Layer 5 of a small transformer language model trained on English Wikipedia (9 layers, counted from 0, width 128).
A neuron's activation on a vector x is GELU(gate . x) times (in . x), where the dot is the dot product.
The model reads these tokens: "2" " |" " 0" " |" " 0" " |" "\n" "|" " " " |" " Az" "an" "ian" " People" "'s" " Or" "gan" "is" "ation"

The vector x that enters this layer's MLP at each token. A number n stands for n times 0.04.
0 "2": 37 45 -21 40 16 8 3 -17 -8 12 30 -37 25 -3 -3 -6 -25 6 -27 4 22 -22 35 7 28 10 -29 -20 51 -49 14 31 17 -27 -5 -31 0 0 -9 20 5 -40 -17 -1 8 -22 14 -2 -1 0 50 13 -25 9 8 6 -24 -22 21 -12 -5 -45 8 -6 -27 -27 -30 -3 -13 26 -15 31 21 -11 9 21 4 -13 1 39 -15 31 18 -7 -14 17 25 -5 46 1 20 -8 33 -6 24 12 19 -25 8 -12 13 1 13 -3 54 13 3 -8 26 18 9 2 -16 -27 25 43 22 34 -36 1 27 -35 -28 15 4 -36 34 -20
1 " |": 69 34 -8 34 7 19 34 -10 12 22 6 -20 5 29 -1 -21 23 -34 17 10 25 -7 -28 18 20 22 -50 -7 2 -33 -4 -4 35 -11 -27 -8 -13 -13 -10 -5 -3 -16 22 13 40 -15 -1 -18 -8 4 19 -10 -47 17 -21 30 4 30 23 -31 -49 -55 -13 -11 -28 -36 5 28 -17 -5 24 13 -3 22 -14 5 -21 -4 -1 15 -2 48 4 -5 -13 2 32 -41 45 -6 10 -6 9 -7 28 -7 13 -20 -2 -21 4 52 1 8 44 12 -1 25 0 -4 16 -14 16 -27 -26 27 17 -7 -36 -28 10 -20 5 21 10 14 21 5
2 " 0": -6 5 -23 39 22 2 -10 -9 -15 5 -4 -31 9 21 -3 -24 -6 -8 -10 5 20 -10 31 -22 69 19 -42 -16 19 -22 -8 15 27 9 -62 51 13 8 -33 21 -9 -19 29 -3 38 -14 -10 -12 16 14 10 -16 -65 2 -16 56 13 -10 31 -95 -26 -26 5 -7 -11 -1 15 -16 -16 16 -20 46 -3 -8 -38 13 17 6 -1 42 -19 29 -18 1 41 -21 -13 -21 45 6 1 12 27 -27 -25 18 -13 -29 9 -1 15 22 -1 12 19 7 0 9 25 23 -10 3 0 -14 -10 -3 42 -19 -27 -9 29 -11 -13 3 20 -34 34 -26
3 " |": 55 18 -7 20 9 16 27 9 -18 28 5 -20 8 36 2 -47 18 -22 22 12 14 -1 -26 19 22 16 -24 -16 2 -35 -18 -6 38 -2 -22 2 15 -19 -18 -8 11 -12 28 4 31 -31 -4 -30 -16 11 14 -3 -43 -2 -29 37 10 25 24 -28 -36 -57 -23 0 -18 -33 -6 16 -26 3 30 1 -12 24 -15 -13 -9 0 13 11 11 45 15 -16 -25 14 28 -37 59 -4 20 -11 17 -13 31 15 10 -32 4 -40 -1 58 -11 11 34 19 -11 26 6 -5 28 -19 17 -19 -25 24 15 -6 -40 -27 27 5 5 17 4 13 -6 4
4 " 0": -16 1 -24 37 26 -9 -26 5 -25 7 -6 -30 15 35 -1 -46 -22 0 -16 10 15 -10 23 -18 68 27 -37 -22 21 -27 -25 21 31 14 -63 43 10 4 -36 21 -6 -8 23 -9 39 -31 -12 -11 19 14 13 -8 -61 -12 -18 55 9 2 32 -83 -15 -23 9 5 -6 10 6 -12 -27 11 -11 40 -12 -3 -33 6 21 5 12 39 -19 20 -20 -4 36 -12 -17 -22 56 -4 6 14 23 -26 -19 16 -12 -28 10 -3 15 21 -1 8 11 -3 -1 11 26 21 -14 1 4 -19 -3 -9 34 -5 -24 -14 32 -1 -7 6 15 -43 29 -19
5 " |": 46 26 -3 27 32 5 10 13 -29 31 1 -10 2 29 15 -49 6 -14 13 17 21 4 -23 9 11 17 -25 -24 1 -36 -31 3 40 0 -21 -3 13 -22 -19 -9 12 -2 34 -6 30 -51 -11 -34 -10 18 16 0 -40 -12 -28 50 13 35 22 -10 -27 -45 -19 3 -18 -21 -7 23 -36 5 30 -1 -19 27 -3 -18 -11 11 24 9 17 31 13 -8 -26 20 28 -34 62 -11 15 -7 5 -14 29 11 9 -34 3 -50 -6 58 -4 -2 23 13 -5 23 18 -12 16 -16 15 -15 -19 16 8 4 -41 -29 36 1 6 21 -8 8 -12 12
6 "\n": 31 42 3 20 -15 19 7 7 -32 38 22 7 -10 14 26 -30 -2 28 -11 45 31 3 -4 -33 18 37 9 -13 8 12 27 -33 49 -13 -8 5 -10 -23 -49 15 -9 -19 -13 5 20 -23 -21 6 -7 6 19 -9 -19 35 -12 38 -20 21 -4 -7 -45 -29 -27 27 -15 -25 5 35 -41 13 -2 9 -24 5 4 44 9 -17 -3 19 18 -7 47 -7 38 -11 50 -13 -14 -52 -1 -44 14 -2 40 -8 -4 -35 9 -12 -6 53 3 -20 21 7 31 3 0 39 -22 10 6 -10 -5 21 2 0 -19 -11 25 -14 8 -8 -22 -45 28 -10
7 "|": 69 20 2 43 -2 28 8 -38 8 10 0 -26 -1 39 14 -10 -2 -10 -12 -7 -9 -8 30 -41 3 -5 -23 24 17 -27 -28 18 25 -13 -8 -16 0 15 -19 -25 17 -4 29 -1 23 11 -23 -4 -4 24 22 1 -47 47 10 58 20 21 28 7 -15 -25 -8 -4 -6 -47 -20 20 -1 14 -8 -12 16 29 8 15 -15 -21 -11 5 3 -9 14 -15 27 8 34 -29 13 -14 23 -33 30 8 12 14 13 -19 -11 -4 -24 63 25 -1 42 7 33 -4 0 21 13 0 9 -10 -3 6 -8 9 -40 -13 24 -41 -18 11 -32 -29 19 -14
8 " ": 7 -3 -29 50 -12 5 8 -11 -24 36 -1 -1 -37 15 21 -30 -12 -5 -9 -20 27 -23 27 -15 55 27 -8 1 -11 -17 -35 38 41 4 -26 14 -1 -10 -39 -18 23 -16 10 0 23 -44 6 6 -40 43 -1 -27 -61 13 -2 14 -26 -4 18 -44 7 -33 -4 -38 25 -28 0 35 -12 -22 2 58 -8 -14 -6 18 -6 -8 -5 -12 -9 45 7 4 13 2 33 -21 -9 -21 19 -23 39 15 -25 11 -30 -32 1 -2 27 46 28 40 17 -22 31 -2 5 21 21 2 24 -11 28 13 -15 11 -19 -10 18 -41 3 -3 29 11 -1 -30
9 " |": 61 3 -4 51 -11 27 27 7 -6 22 0 -34 32 28 15 -47 1 -24 -5 -25 -14 -4 -3 21 23 12 -9 -5 0 -9 -8 19 48 -12 -12 60 13 -7 -29 -7 -8 5 23 -8 38 -11 -7 -40 -26 42 8 -1 -56 26 -14 32 1 29 25 -2 -11 -35 -5 -9 -20 -35 3 9 8 -19 5 2 -4 25 3 -12 -21 -13 -21 -8 -15 1 27 -6 18 4 34 -41 2 -1 -20 -30 9 15 -2 11 -12 -23 1 -29 -25 73 18 22 50 3 18 -10 15 0 24 -23 25 -9 -3 32 -14 -12 -25 -18 -3 3 -13 4 -27 1 17 -12
10 " Az": 10 17 26 11 53 -18 25 -24 22 41 -3 2 20 15 -15 -19 -27 8 -1 1 9 68 47 3 24 34 -8 -10 15 -4 -3 29 26 26 -51 30 14 14 -30 5 6 -1 -6 -49 5 -23 -35 -18 -38 6 34 -11 -38 1 11 37 0 17 5 -51 -30 6 29 13 -11 3 16 2 -4 -7 18 18 -53 2 -19 21 -31 -8 -7 9 8 41 -1 11 4 61 27 -21 27 -4 -20 -25 30 -9 -27 -43 5 -23 -41 4 -24 48 11 -25 -3 -13 -6 -4 -42 11 0 12 4 -14 17 13 -9 14 -5 -13 22 15 6 -20 0 -19 7 -1
11 "an": 15 48 7 36 19 5 24 11 -22 18 27 3 29 18 -14 -31 27 27 0 -1 36 23 18 -13 26 22 -24 7 17 -28 -10 26 18 17 -28 5 -7 -18 2 -8 -63 0 31 -20 23 -25 16 -18 -2 -15 7 3 -31 27 -9 -10 0 6 -12 -40 21 35 11 -26 -27 22 8 -26 -20 -22 45 34 -17 -27 -7 8 -41 -12 23 16 -4 -45 1 38 3 7 14 -28 18 11 -16 -32 -13 -1 -15 3 16 -37 -3 -10 -31 27 27 -10 42 -20 -10 -33 -26 -3 -24 17 19 6 9 0 -26 20 -1 -21 67 -6 -32 -37 -37 19 5 14
12 "ian": 12 58 12 16 26 11 11 -3 10 13 14 -6 33 18 38 -40 23 52 -15 10 28 21 13 -6 -1 7 1 20 24 -22 -1 17 33 -6 -52 33 -15 16 -21 -12 -41 20 -1 16 -3 -33 -1 23 9 27 7 -25 -67 15 -22 39 -13 27 3 -6 25 10 7 -18 -26 11 24 -9 1 -32 4 24 17 18 14 -15 -15 -6 43 30 22 5 -13 44 2 1 -9 -9 43 2 0 -34 -17 29 2 17 36 -21 -37 -24 -31 3 4 -24 45 -48 -7 -35 -2 1 -4 -12 23 -18 11 10 -20 19 18 -25 52 -6 -20 2 -10 -25 7 -14
13 " People": 7 29 -12 0 31 24 6 -8 -17 -1 -2 7 40 17 12 -57 -13 23 2 16 36 12 24 -13 -22 30 -29 9 37 -18 8 61 25 -10 -48 39 -21 29 -25 30 -15 -41 -11 -3 -7 -27 -18 25 -17 -13 11 -28 -30 17 24 5 23 56 -3 -61 10 -1 2 -16 -13 8 25 11 18 22 27 43 -31 3 16 11 -51 -1 6 -1 37 9 -7 39 -8 16 11 -12 25 -1 25 -7 -27 36 -1 13 4 -18 -20 12 -14 39 -3 -19 10 -33 -6 -16 4 19 -43 -36 23 -40 -2 -7 33 16 -15 -38 6 -17 -24 -11 -5 -38 -15 4
14 "'s": 32 29 -36 -9 17 19 1 -17 -10 4 -10 -24 18 3 9 -55 -3 37 10 18 47 2 3 -39 -18 24 9 14 4 -50 -27 -19 14 16 -34 3 -4 49 -34 -11 4 6 -19 -7 -3 -27 11 -2 -2 2 10 -10 -60 0 -24 23 19 54 -9 -55 0 -28 18 -10 -14 -29 23 -9 15 16 13 57 -12 21 -16 -3 -24 -13 15 11 20 -16 -16 7 -6 19 -9 -18 -16 -11 -15 0 4 55 -15 31 -14 -39 -32 1 -27 10 6 18 48 -29 10 -8 1 18 -21 -14 39 -24 31 -2 12 19 -11 -38 10 -26 0 18 -12 -22 14 -8
15 " Or": -1 36 10 -11 56 12 -4 16 -17 10 -17 -19 56 34 -2 -22 19 9 8 3 69 -2 51 -25 -18 16 29 18 -6 -10 -7 49 5 2 -33 5 -21 37 -17 -21 -9 -2 -8 -33 10 -16 -20 -24 -20 -17 -1 7 -49 49 18 -15 -17 37 -3 -37 -10 -28 5 6 2 30 26 20 -33 42 2 11 -7 -25 -47 -17 0 -20 -10 33 -9 20 -20 22 -8 19 -2 -22 40 3 32 35 -9 32 -2 -5 -28 -31 -45 -14 -31 38 -7 -15 22 -20 0 -8 -36 17 4 2 17 -26 -3 18 -6 10 -22 29 4 -15 -4 -2 23 -20 28 -7
16 "gan": -15 9 -17 6 46 0 31 4 -25 39 -2 22 62 11 -39 -57 15 -1 14 -1 52 -17 -17 -15 11 33 34 -2 16 1 -24 20 -8 0 4 38 -44 18 5 -11 18 7 -8 -16 45 -12 7 -2 8 2 0 -14 -35 8 19 46 26 41 -37 -29 -19 -29 14 -52 -24 10 12 -6 -15 34 12 7 -22 -2 -7 14 -5 -7 31 -3 13 -9 -9 26 -36 3 13 -16 10 -25 -13 2 -27 40 -7 -2 11 11 -26 39 -18 22 -11 13 24 -40 21 -34 19 -13 -24 3 -20 -14 -4 70 -12 -25 -36 -16 38 -8 -24 -19 -14 -8 25 -5
17 "is": 27 26 19 -19 55 -24 -2 2 -2 17 3 32 -16 18 -14 -25 -4 -13 25 19 48 14 -24 -20 29 15 5 27 0 -33 -10 16 27 -12 -43 -52 -72 49 -15 -5 -32 7 21 9 13 -17 -42 4 -10 -6 -15 -50 10 -2 9 14 8 21 -34 -27 10 -11 -8 -31 -37 -16 21 -4 -14 39 -15 40 10 -23 -15 12 3 -23 30 -30 -28 18 -59 27 -6 1 4 -27 -36 -9 24 -25 -35 33 -8 -28 25 8 3 13 7 13 -3 16 23 -16 39 -13 -2 27 -29 22 18 -22 3 -1 17 17 11 -3 6 16 -12 -3 1 -32 19 17
18 "ation": 36 24 -13 3 21 13 -4 16 -9 22 13 20 27 6 -10 -68 -7 26 12 -1 42 -9 -4 -4 7 4 -33 7 9 -12 -20 40 3 21 -6 3 -31 85 -52 12 -27 12 -2 3 15 -5 -8 7 -27 17 -11 -18 -29 19 16 38 7 -6 -6 -48 -21 -18 -23 -35 -34 -10 17 15 0 36 -8 47 16 3 3 8 -29 -20 15 -29 36 -4 -37 28 -33 23 2 -33 3 -24 5 -1 5 30 -9 8 -14 -2 -30 -11 7 -11 32 -6 44 -24 0 -24 23 -2 -27 19 -23 -19 -24 18 32 11 -3 -35 0 -25 -23 6 -26 -38 21 19

Each question shows the input weights of one neuron of the MLP. A number n stands for n times 0.017.

n455 gate: -18 21 -11 15 12 19 -20 3 4 42 4 7 -2 16 18 4 -4 -18 4 0 -13 -10 23 16 -3 -30 1 -3 9 12 15 5 -19 -8 11 4 -37 28 4 5 -24 14 -20 -14 19 -10 -17 12 -2 -8 -22 31 13 -5 -47 10 27 -19 -14 33 -9 22 35 0 -2 -28 -1 -32 13 -14 -35 -45 24 29 0 -5 -21 1 -24 21 -2 12 19 23 13 -11 22 -24 -1 3 27 -12 23 6 19 6 5 6 38 -12 -22 -5 23 -11 2 -8 8 7 -9 35 7 -22 -2 -25 -7 -8 -6 8 19 -21 21 -9 -15 -11 4 -5 -13 13
n455 in: 7 3 24 15 22 22 -51 11 -32 -4 8 24 45 26 -8 -2 -8 -56 -6 -3 -11 14 1 0 17 -12 5 13 -9 -40 20 -16 1 -19 13 -2 9 -51 12 -1 30 39 41 5 10 5 9 -10 34 33 24 8 16 6 -13 13 21 -4 18 4 -4 -26 -20 7 11 2 -1 24 12 14 -11 0 18 19 -24 2 -29 17 8 -36 10 -7 26 10 9 -2 18 10 4 20 -30 12 -3 2 -49 -10 -3 -2 -3 -2 7 -14 4 -10 -41 10 -3 35 -13 32 -6 -11 -15 23 -8 4 -15 13 -11 -5 10 -26 -10 8 -4 -8 -16 21
On which token does it fire most? 7 "|"

n20 gate: 2 -30 -7 12 -10 -27 -20 14 -4 21 -28 27 -8 1 2 13 -6 9 22 36 20 19 -19 13 3 -18 10 -4 11 -3 -19 -1 40 7 -11 -22 -2 20 -14 15 -6 11 -31 7 25 -13 -21 -7 10 10 -8 -20 0 -34 -8 -10 -21 -30 18 9 3 -4 -4 -7 10 -4 39 -31 33 11 13 -2 -7 27 8 24 -9 -12 -12 -1 -7 -15 7 -55 -10 8 -35 30 -24 3 -2 -4 -23 15 33 -1 20 18 17 -35 11 -18 26 5 -18 24 13 -15 -16 -9 -3 -20 -7 38 15 18 18 5 15 10 36 -3 0 -16 -25 -33 -27 -28
n20 in: -33 14 18 -8 10 20 18 -4 -57 5 -28 23 -25 -55 -16 18 4 -15 -27 -11 3 -29 25 -34 -4 0 21 20 4 -28 8 5 -1 -24 -67 5 -27 -46 39 14 25 -6 56 14 -27 1 30 -24 -8 18 2 21 4 32 24 -3 -19 4 -4 -38 6 13 -11 4 24 -19 1 -20 -27 -19 -17 1 21 12 -7 -16 -3 -10 26 9 -2 -31 -23 27 -8 2 10 3 -24 -7 -14 3 1 42 14 -2 -2 -1 5 11 -15 4 13 9 19 2 20 9 -14 1 -8 -34 13 -17 17 2 -17 -4 21 -13 -1 8 6 2 -3 5 -20 1
On which token does it fire most, and how strongly? 17 "is", at about 13

n145 gate: 9 17 5 -33 -15 -24 30 -3 1 4 19 17 -4 -23 14 2 27 -12 -17 25 27 1 23 57 3 -23 2 -16 10 20 -6 3 -36 26 -17 4 0 8 -8 17 1 -24 9 -12 7 4 -26 -4 -17 43 -6 -11 9 14 2 17 6 22 -4 -8 -13 43 31 24 -10 9 -4 20 22 -9 2 10 11 8 5 13 6 -14 -1 8 -21 10 -16 2 27 -7 1 -19 -19 -1 3 22 -1 7 -1 -5 -13 -10 16 -2 -8 -25 -36 -5 -7 -11 -5 -27 16 19 30 27 -18 -6 -24 6 -23 -13 16 35 -9 -28 9 10 -8 43 -8 -3
n145 in: 5 24 -7 -8 24 30 -9 15 -28 7 -9 23 -34 -7 2 10 -5 3 27 18 -17 -28 -3 -6 -20 17 3 -8 -9 2 2 -14 18 -10 -2 -12 -4 14 -12 -18 -5 4 15 -9 -6 7 1 -15 33 -37 9 -17 -1 -19 12 2 39 3 15 22 -1 -11 -32 -10 -1 -12 10 22 -39 -4 3 -7 -4 8 -26 13 -7 26 -45 27 -1 2 -15 8 -28 -4 8 14 5 -1 55 -14 41 -18 34 1 6 -8 3 8 14 3 0 9 -38 -4 7 -6 -12 -2 12 15 39 -10 -20 28 -13 53 17 -23 -23 35 -15 -15 -3 -17 -1 -25
On which token does it fire most, and how strongly? 15 " Or", at about 0.72

n101 gate: -20 11 -54 -19 -17 36 -31 -1 17 8 18 21 10 -8 36 -1 3 -3 -17 1 14 26 -15 9 -19 -12 8 -1 -20 -17 19 14 1 23 0 -9 0 23 -14 -7 1 6 -10 13 -20 15 17 4 -7 -14 -22 9 -6 8 -27 -9 13 -19 -13 16 11 2 -19 9 -4 1 -19 -25 -5 -25 4 14 4 3 21 -16 -13 9 -20 -11 1 -2 12 39 28 -14 -27 20 26 -2 -18 20 -7 1 0 11 32 -28 -8 -10 7 3 -1 12 21 -18 -6 -34 9 -1 -1 9 -6 16 -11 7 11 -1 -6 2 5 -13 16 -27 -11 8 -13 -6
n101 in: -14 -12 -37 -1 12 -17 -2 -6 -2 5 12 21 -15 9 20 12 15 2 -2 24 1 -4 20 1 -30 26 -5 12 17 -44 22 8 -5 -15 -10 3 -21 3 -7 2 1 -9 7 -12 -11 -12 -4 -3 16 23 -2 12 14 -5 17 -2 5 27 31 -7 7 1 14 19 1 -9 -29 -42 -20 12 -20 -31 -6 -4 2 -31 -13 -16 -31 2 24 2 19 33 5 -33 5 8 12 -14 -4 38 -2 -44 22 -5 17 -8 11 46 -2 -13 35 2 36 6 -6 1 4 -13 6 -16 -6 20 13 8 -3 -22 15 -40 7 -58 12 -14 21 13 -11 -5
On which token does it fire most, and how strongly? 12 "ian", at about 3.7

n132 gate: -24 11 13 24 -8 -20 1 -24 -21 -15 -6 -9 -11 11 -15 8 -42 9 37 24 -10 -7 18 13 -7 -12 -17 24 6 -2 -16 -15 -34 14 12 -8 -8 4 29 19 12 -2 2 12 -7 -2 20 24 -19 -25 22 13 3 17 -4 28 -30 22 -30 10 18 26 -6 6 -8 -14 30 13 -12 10 -3 -9 -22 6 17 -15 32 21 -26 -27 -51 -12 -20 -13 2 2 2 24 -11 -7 -35 20 -17 -1 12 3 -5 -20 13 39 -17 -18 -23 2 7 14 -9 -4 -7 11 16 -24 14 -14 -6 15 25 -15 26 -3 -4 -24 -6 -13 16 10 13 7
n132 in: 10 23 -2 8 23 18 13 5 -19 13 -5 -2 -10 10 0 23 -17 -20 -7 17 -29 -7 12 33 1 -3 1 -14 -8 -23 -17 -16 -16 5 -3 -28 -31 1 -6 16 16 -16 -17 -15 -15 -1 7 3 4 -45 -13 8 -2 -2 -9 7 9 14 -29 22 -11 18 -44 1 4 -12 0 -22 -22 -21 5 -2 -50 8 7 -22 35 3 -25 -27 -31 5 2 5 20 8 11 -11 13 -12 3 21 -10 27 49 8 11 25 15 -7 -24 -15 -29 45 -12 8 -10 -4 -14 9 -4 7 26 4 23 -13 38 28 35 28 -6 -19 7 -18 1 36 20 -3
Its two highest activations, in order, are on tokens 16 "gan", 14 "'s"

n98 gate: -15 -11 28 7 -49 -23 -48 -1 5 0 -24 10 -13 -42 30 18 13 -5 11 -10 5 -20 -23 47 27 6 -2 25 23 -39 8 -15 -18 -21 10 5 -7 -3 4 5 -6 20 -11 -1 -13 -38 -16 -10 1 -26 22 29 -11 13 -20 -6 10 10 18 -6 14 -21 3 -4 -13 -16 -28 10 2 26 30 5 -14 7 -16 9 21 -16 15 -33 -14 1 -4 -5 6 -11 7 -4 -2 3 25 -18 -5 -4 -21 -26 -2 -1 -21 16 5 12 -11 16 -32 -5 21 2 -34 2 -12 -20 -1 34 1 15 -3 -3 24 -21 1 28 10 -4 20 -1 10 -16
n98 in: 37 -32 9 4 22 -8 -15 -23 -11 -4 -3 11 -1 -12 2 3 10 -33 -11 1 20 9 5 9 -18 5 -6 19 24 -63 -2 19 -12 2 -12 -14 -1 -25 -1 23 20 44 -11 -26 8 -16 -5 -9 -6 2 -20 10 11 33 20 12 6 -17 16 21 -8 -23 62 2 -5 -26 -8 4 -18 -23 -29 -18 -8 -17 -28 1 17 27 5 9 42 8 -25 -17 18 -14 -12 10 -2 -4 -7 18 36 -7 16 -4 5 -5 6 35 34 -26 19 -12 31 5 -28 2 -25 3 9 -6 -29 8 32 -12 -4 45 -15 -28 0 7 -14 -48 -2 23 -7 -10
On which token does it fire most, and how strongly? 8 " ", at about 1.4

n656 gate: -7 -10 -4 -13 25 11 1 1 -25 -6 -17 20 13 -23 -3 27 -3 5 5 2 -5 -17 -2 -5 -24 22 -24 7 -5 -8 29 1 -34 7 -3 -35 27 -47 1 -26 17 -16 -3 0 -13 36 -4 8 -16 -6 8 2 -24 -10 17 -6 27 -6 2 12 16 1 -5 31 23 2 -3 -4 14 9 -6 -10 -4 25 4 34 18 4 -7 12 1 4 8 0 -39 32 -16 -6 -40 5 7 4 -19 12 4 -30 11 19 -6 -22 24 22 -21 14 -5 26 14 -27 -18 -9 6 -8 14 -23 -7 22 -15 11 -6 7 22 7 -21 14 -1 12 3 41
n656 in: 17 42 16 -19 -9 6 -18 2 10 10 -5 14 -3 18 -20 4 -11 28 -1 22 -51 -14 -19 16 14 -10 -1 2 0 14 -3 26 45 -66 41 -18 0 -4 28 43 -15 19 -19 -9 20 1 -22 -12 27 30 -18 18 -47 34 -16 -5 -16 25 0 49 -13 11 6 6 16 23 -11 -15 20 -10 -3 -6 -7 -35 17 -23 -1 -12 3 -57 11 2 10 -30 -22 -22 27 -7 7 -11 -2 -12 -2 -4 -7 9 -14 -28 19 -35 30 -5 31 -27 7 -2 28 -6 -31 6 27 0 9 9 -5 -18 1 36 -18 -9 -13 4 -3 -29 10 7 1 -4
On which token does it fire most, and how strongly? 16 "gan", at about 0.91

n447 gate: -12 20 1 -16 -25 -19 1 -3 1 -4 -7 -9 -14 -5 -6 29 1 -12 0 -28 2 -5 -6 2 -7 4 37 1 8 5 -2 2 -26 5 -15 4 12 12 -4 2 12 33 -4 4 6 -25 29 35 0 -4 16 2 -2 12 -38 -32 33 4 -24 -19 11 -18 19 -8 0 -39 -9 -10 15 3 -4 7 15 -8 1 23 0 -12 -21 26 -25 -31 -12 -1 -11 17 -6 27 -16 12 24 0 -14 12 7 15 -10 17 -19 -33 -6 12 -24 -5 23 9 14 17 2 11 -21 15 23 14 -6 -27 -13 -31 2 14 -11 -5 -23 22 14 -2 -7 1
n447 in: -15 23 -21 26 1 16 10 -8 -16 -13 -33 -21 5 12 -27 -10 27 9 -8 5 9 1 -5 -18 22 -2 -19 -34 20 22 8 15 -24 -56 -31 -1 3 -14 -28 19 -23 19 1 2 11 5 4 10 -15 14 -17 26 0 -34 -9 15 35 -23 -5 -22 2 -10 -33 8 10 -16 3 9 -10 9 -10 5 -3 10 -24 29 6 36 -10 -41 -31 6 40 15 -18 47 22 25 -19 19 -7 21 -32 27 -2 -28 -28 -3 6 4 16 -7 -25 -10 -12 -17 -9 16 -9 -25 -1 21 33 -22 -15 -9 -2 24 -1 13 -2 2 -5 27 -9 3 -24 22
On which token does it fire most? 14 "'s"

n258 gate: 7 -13 16 -18 15 5 -21 -1 14 14 -11 8 13 -18 4 12 -19 -1 17 -49 -4 7 -12 12 -54 -13 -20 8 16 -15 14 -24 1 -21 16 3 -3 -36 26 9 13 -11 -9 19 5 49 45 -9 -3 16 -42 6 -19 16 -1 -22 44 -30 33 30 16 -23 -31 14 -29 28 -16 5 27 -12 -12 15 4 2 -6 4 -24 1 3 -13 -2 20 1 26 -12 15 17 17 -15 -16 11 -22 27 -7 0 -11 13 11 -5 7 -13 -27 -37 6 -12 -7 -10 16 4 -11 -28 12 22 9 -27 7 -2 1 36 -16 -15 6 -23 -6 46 11 21 -35
n258 in: -11 8 -2 -16 -48 -39 12 29 2 0 23 12 -13 69 8 -5 -16 14 -8 48 -8 5 -20 -1 74 5 25 -28 -19 5 -19 7 52 0 -18 17 16 21 5 -60 -41 33 -6 -30 -10 -29 -27 5 -19 -17 47 -28 -17 16 37 15 -47 41 -25 4 32 30 26 -20 41 -51 12 -2 5 36 28 -30 -40 -5 -3 -45 -3 4 0 28 -9 -1 -31 -22 -5 -13 9 -19 -38 30 29 16 -1 -22 -11 -4 -41 7 -9 -14 11 22 22 -28 -7 -2 16 -63 -20 -23 5 7 -11 -4 16 24 -34 -16 -41 45 25 2 56 27 -16 1 -12 6
Its two highest activations, in order, are on tokens 0 "2", 1 " |"

n547 gate: 9 -29 -9 9 -28 -9 20 11 17 -6 14 -9 0 17 4 -19 4 -3 4 20 7 -16 -19 7 -17 -24 12 15 -8 -9 -14 6 -8 -9 7 2 -24 -10 11 -10 21 23 -8 24 -29 7 23 28 5 24 -3 -7 20 12 11 -15 9 14 2 0 11 -10 -25 28 12 16 20 12 25 -13 -16 -13 12 -6 -11 -15 -14 1 15 12 41 0 -11 -36 -15 12 22 41 -6 17 -43 5 -5 -23 -33 -1 2 5 -19 18 -15 -25 -37 9 27 28 11 -19 -21 20 11 17 -20 -3 -9 3 17 -7 -28 -10 17 -10 3 -8 11 16 7 14
n547 in: -3 -8 16 -22 -1 16 -33 4 -35 -15 -29 -34 8 -8 43 -4 14 -37 12 -14 -9 32 -8 -2 26 9 3 20 17 0 20 17 -29 -2 31 15 13 9 -8 -23 7 -32 7 -47 23 -9 7 -1 -35 -8 12 4 16 1 -1 24 23 20 -22 -22 -29 -1 -39 -28 1 12 -12 9 -41 2 8 8 -19 7 10 19 -20 35 26 -8 -7 35 13 35 -2 -5 -21 -29 -5 -5 11 -27 4 -4 -28 9 -7 14 -4 -10 32 21 11 30 -10 18 1 20 -19 -14 -12 -29 -27 -23 16 -13 -27 -18 -9 0 -33 -1 30 8 41 4 7 -13
Its two highest activations, in order, are on tokens 16 "gan", 12 "ian"

n480 gate: 23 -14 -5 11 -17 -10 -12 7 0 -3 3 18 8 -11 -12 -8 -11 17 -7 -12 27 -20 -28 1 8 -33 -9 -33 17 -25 -22 -6 22 21 10 -12 -2 24 -15 -4 1 22 21 -25 -3 -54 7 11 18 0 9 -1 33 -7 5 9 23 34 -22 6 13 -20 -12 0 -4 0 -10 9 12 -25 10 -16 -13 4 -12 13 -4 19 -3 -6 30 8 25 -9 5 0 6 -33 -8 -6 -4 18 3 7 5 -8 18 -12 -18 12 15 19 2 12 -15 0 -5 3 26 -17 -14 -17 -14 3 7 25 1 -38 4 0 -4 17 -17 -3 7 4 -24 14
n480 in: -7 -18 -7 19 10 -5 -4 -11 7 20 9 -12 5 -19 35 5 29 -14 13 -9 -6 33 16 18 0 -12 -1 13 -7 20 3 -12 11 5 -18 -25 17 34 -4 -2 -20 14 -6 -44 9 1 23 -9 22 -8 -26 -7 17 13 -8 -5 13 25 7 14 4 -3 -18 -16 -21 17 11 34 -3 30 19 10 -4 -13 -15 26 -8 33 -31 -20 -6 1 -16 -11 13 -10 42 -16 28 4 7 -8 34 7 -2 -24 -3 19 -21 -47 16 23 19 14 -10 23 -13 25 5 16 -19 4 -4 9 -24 -17 7 4 -5 -7 -11 -23 -38 0 -28 -6 -20 3
On which token does it fire most, and how strongly? 5 " |", at about 26

n371 gate: -29 9 25 1 -3 -12 11 21 19 7 11 -26 15 -5 -12 -5 -8 -6 -13 0 -21 -39 3 19 27 -4 2 1 12 24 -14 -1 -1 4 -2 -9 -14 -23 -26 -18 6 12 -1 12 24 15 32 -18 5 -23 -2 29 14 -34 5 7 -4 13 -12 21 -2 -23 -2 25 -8 -26 -8 -2 -5 11 10 -15 -41 2 6 -2 4 -14 -9 -29 -19 24 -1 2 -6 57 5 -15 15 30 40 8 -24 3 8 -4 -9 6 11 35 -6 -24 -14 -18 5 5 -20 7 9 -19 -9 27 13 22 -36 -11 -17 5 -7 18 -6 1 -10 46 -17 8 -17 -22
n371 in: 6 24 2 -10 -17 -9 27 -5 -5 -7 -20 -10 -3 -5 -2 -17 2 11 33 -3 2 4 -5 23 12 10 -12 6 -3 -34 -29 -32 37 5 -7 14 -15 22 22 9 -7 -25 37 16 11 -12 -24 -2 5 26 -11 26 7 21 29 -9 26 -1 9 33 -13 -20 8 8 -10 24 14 -9 -11 36 15 12 32 -42 0 12 18 -19 13 5 23 -7 -12 -15 16 -2 -6 9 19 37 -29 12 33 1 -3 -27 15 47 -9 -5 -22 -18 -28 29 20 15 8 -35 2 -2 1 -40 15 -10 19 -4 23 1 22 2 -14 31 32 -10 41 -12 -26 -4
Its three highest activations, in order, are on tokens 3 " |", 5 " |", 1 " |"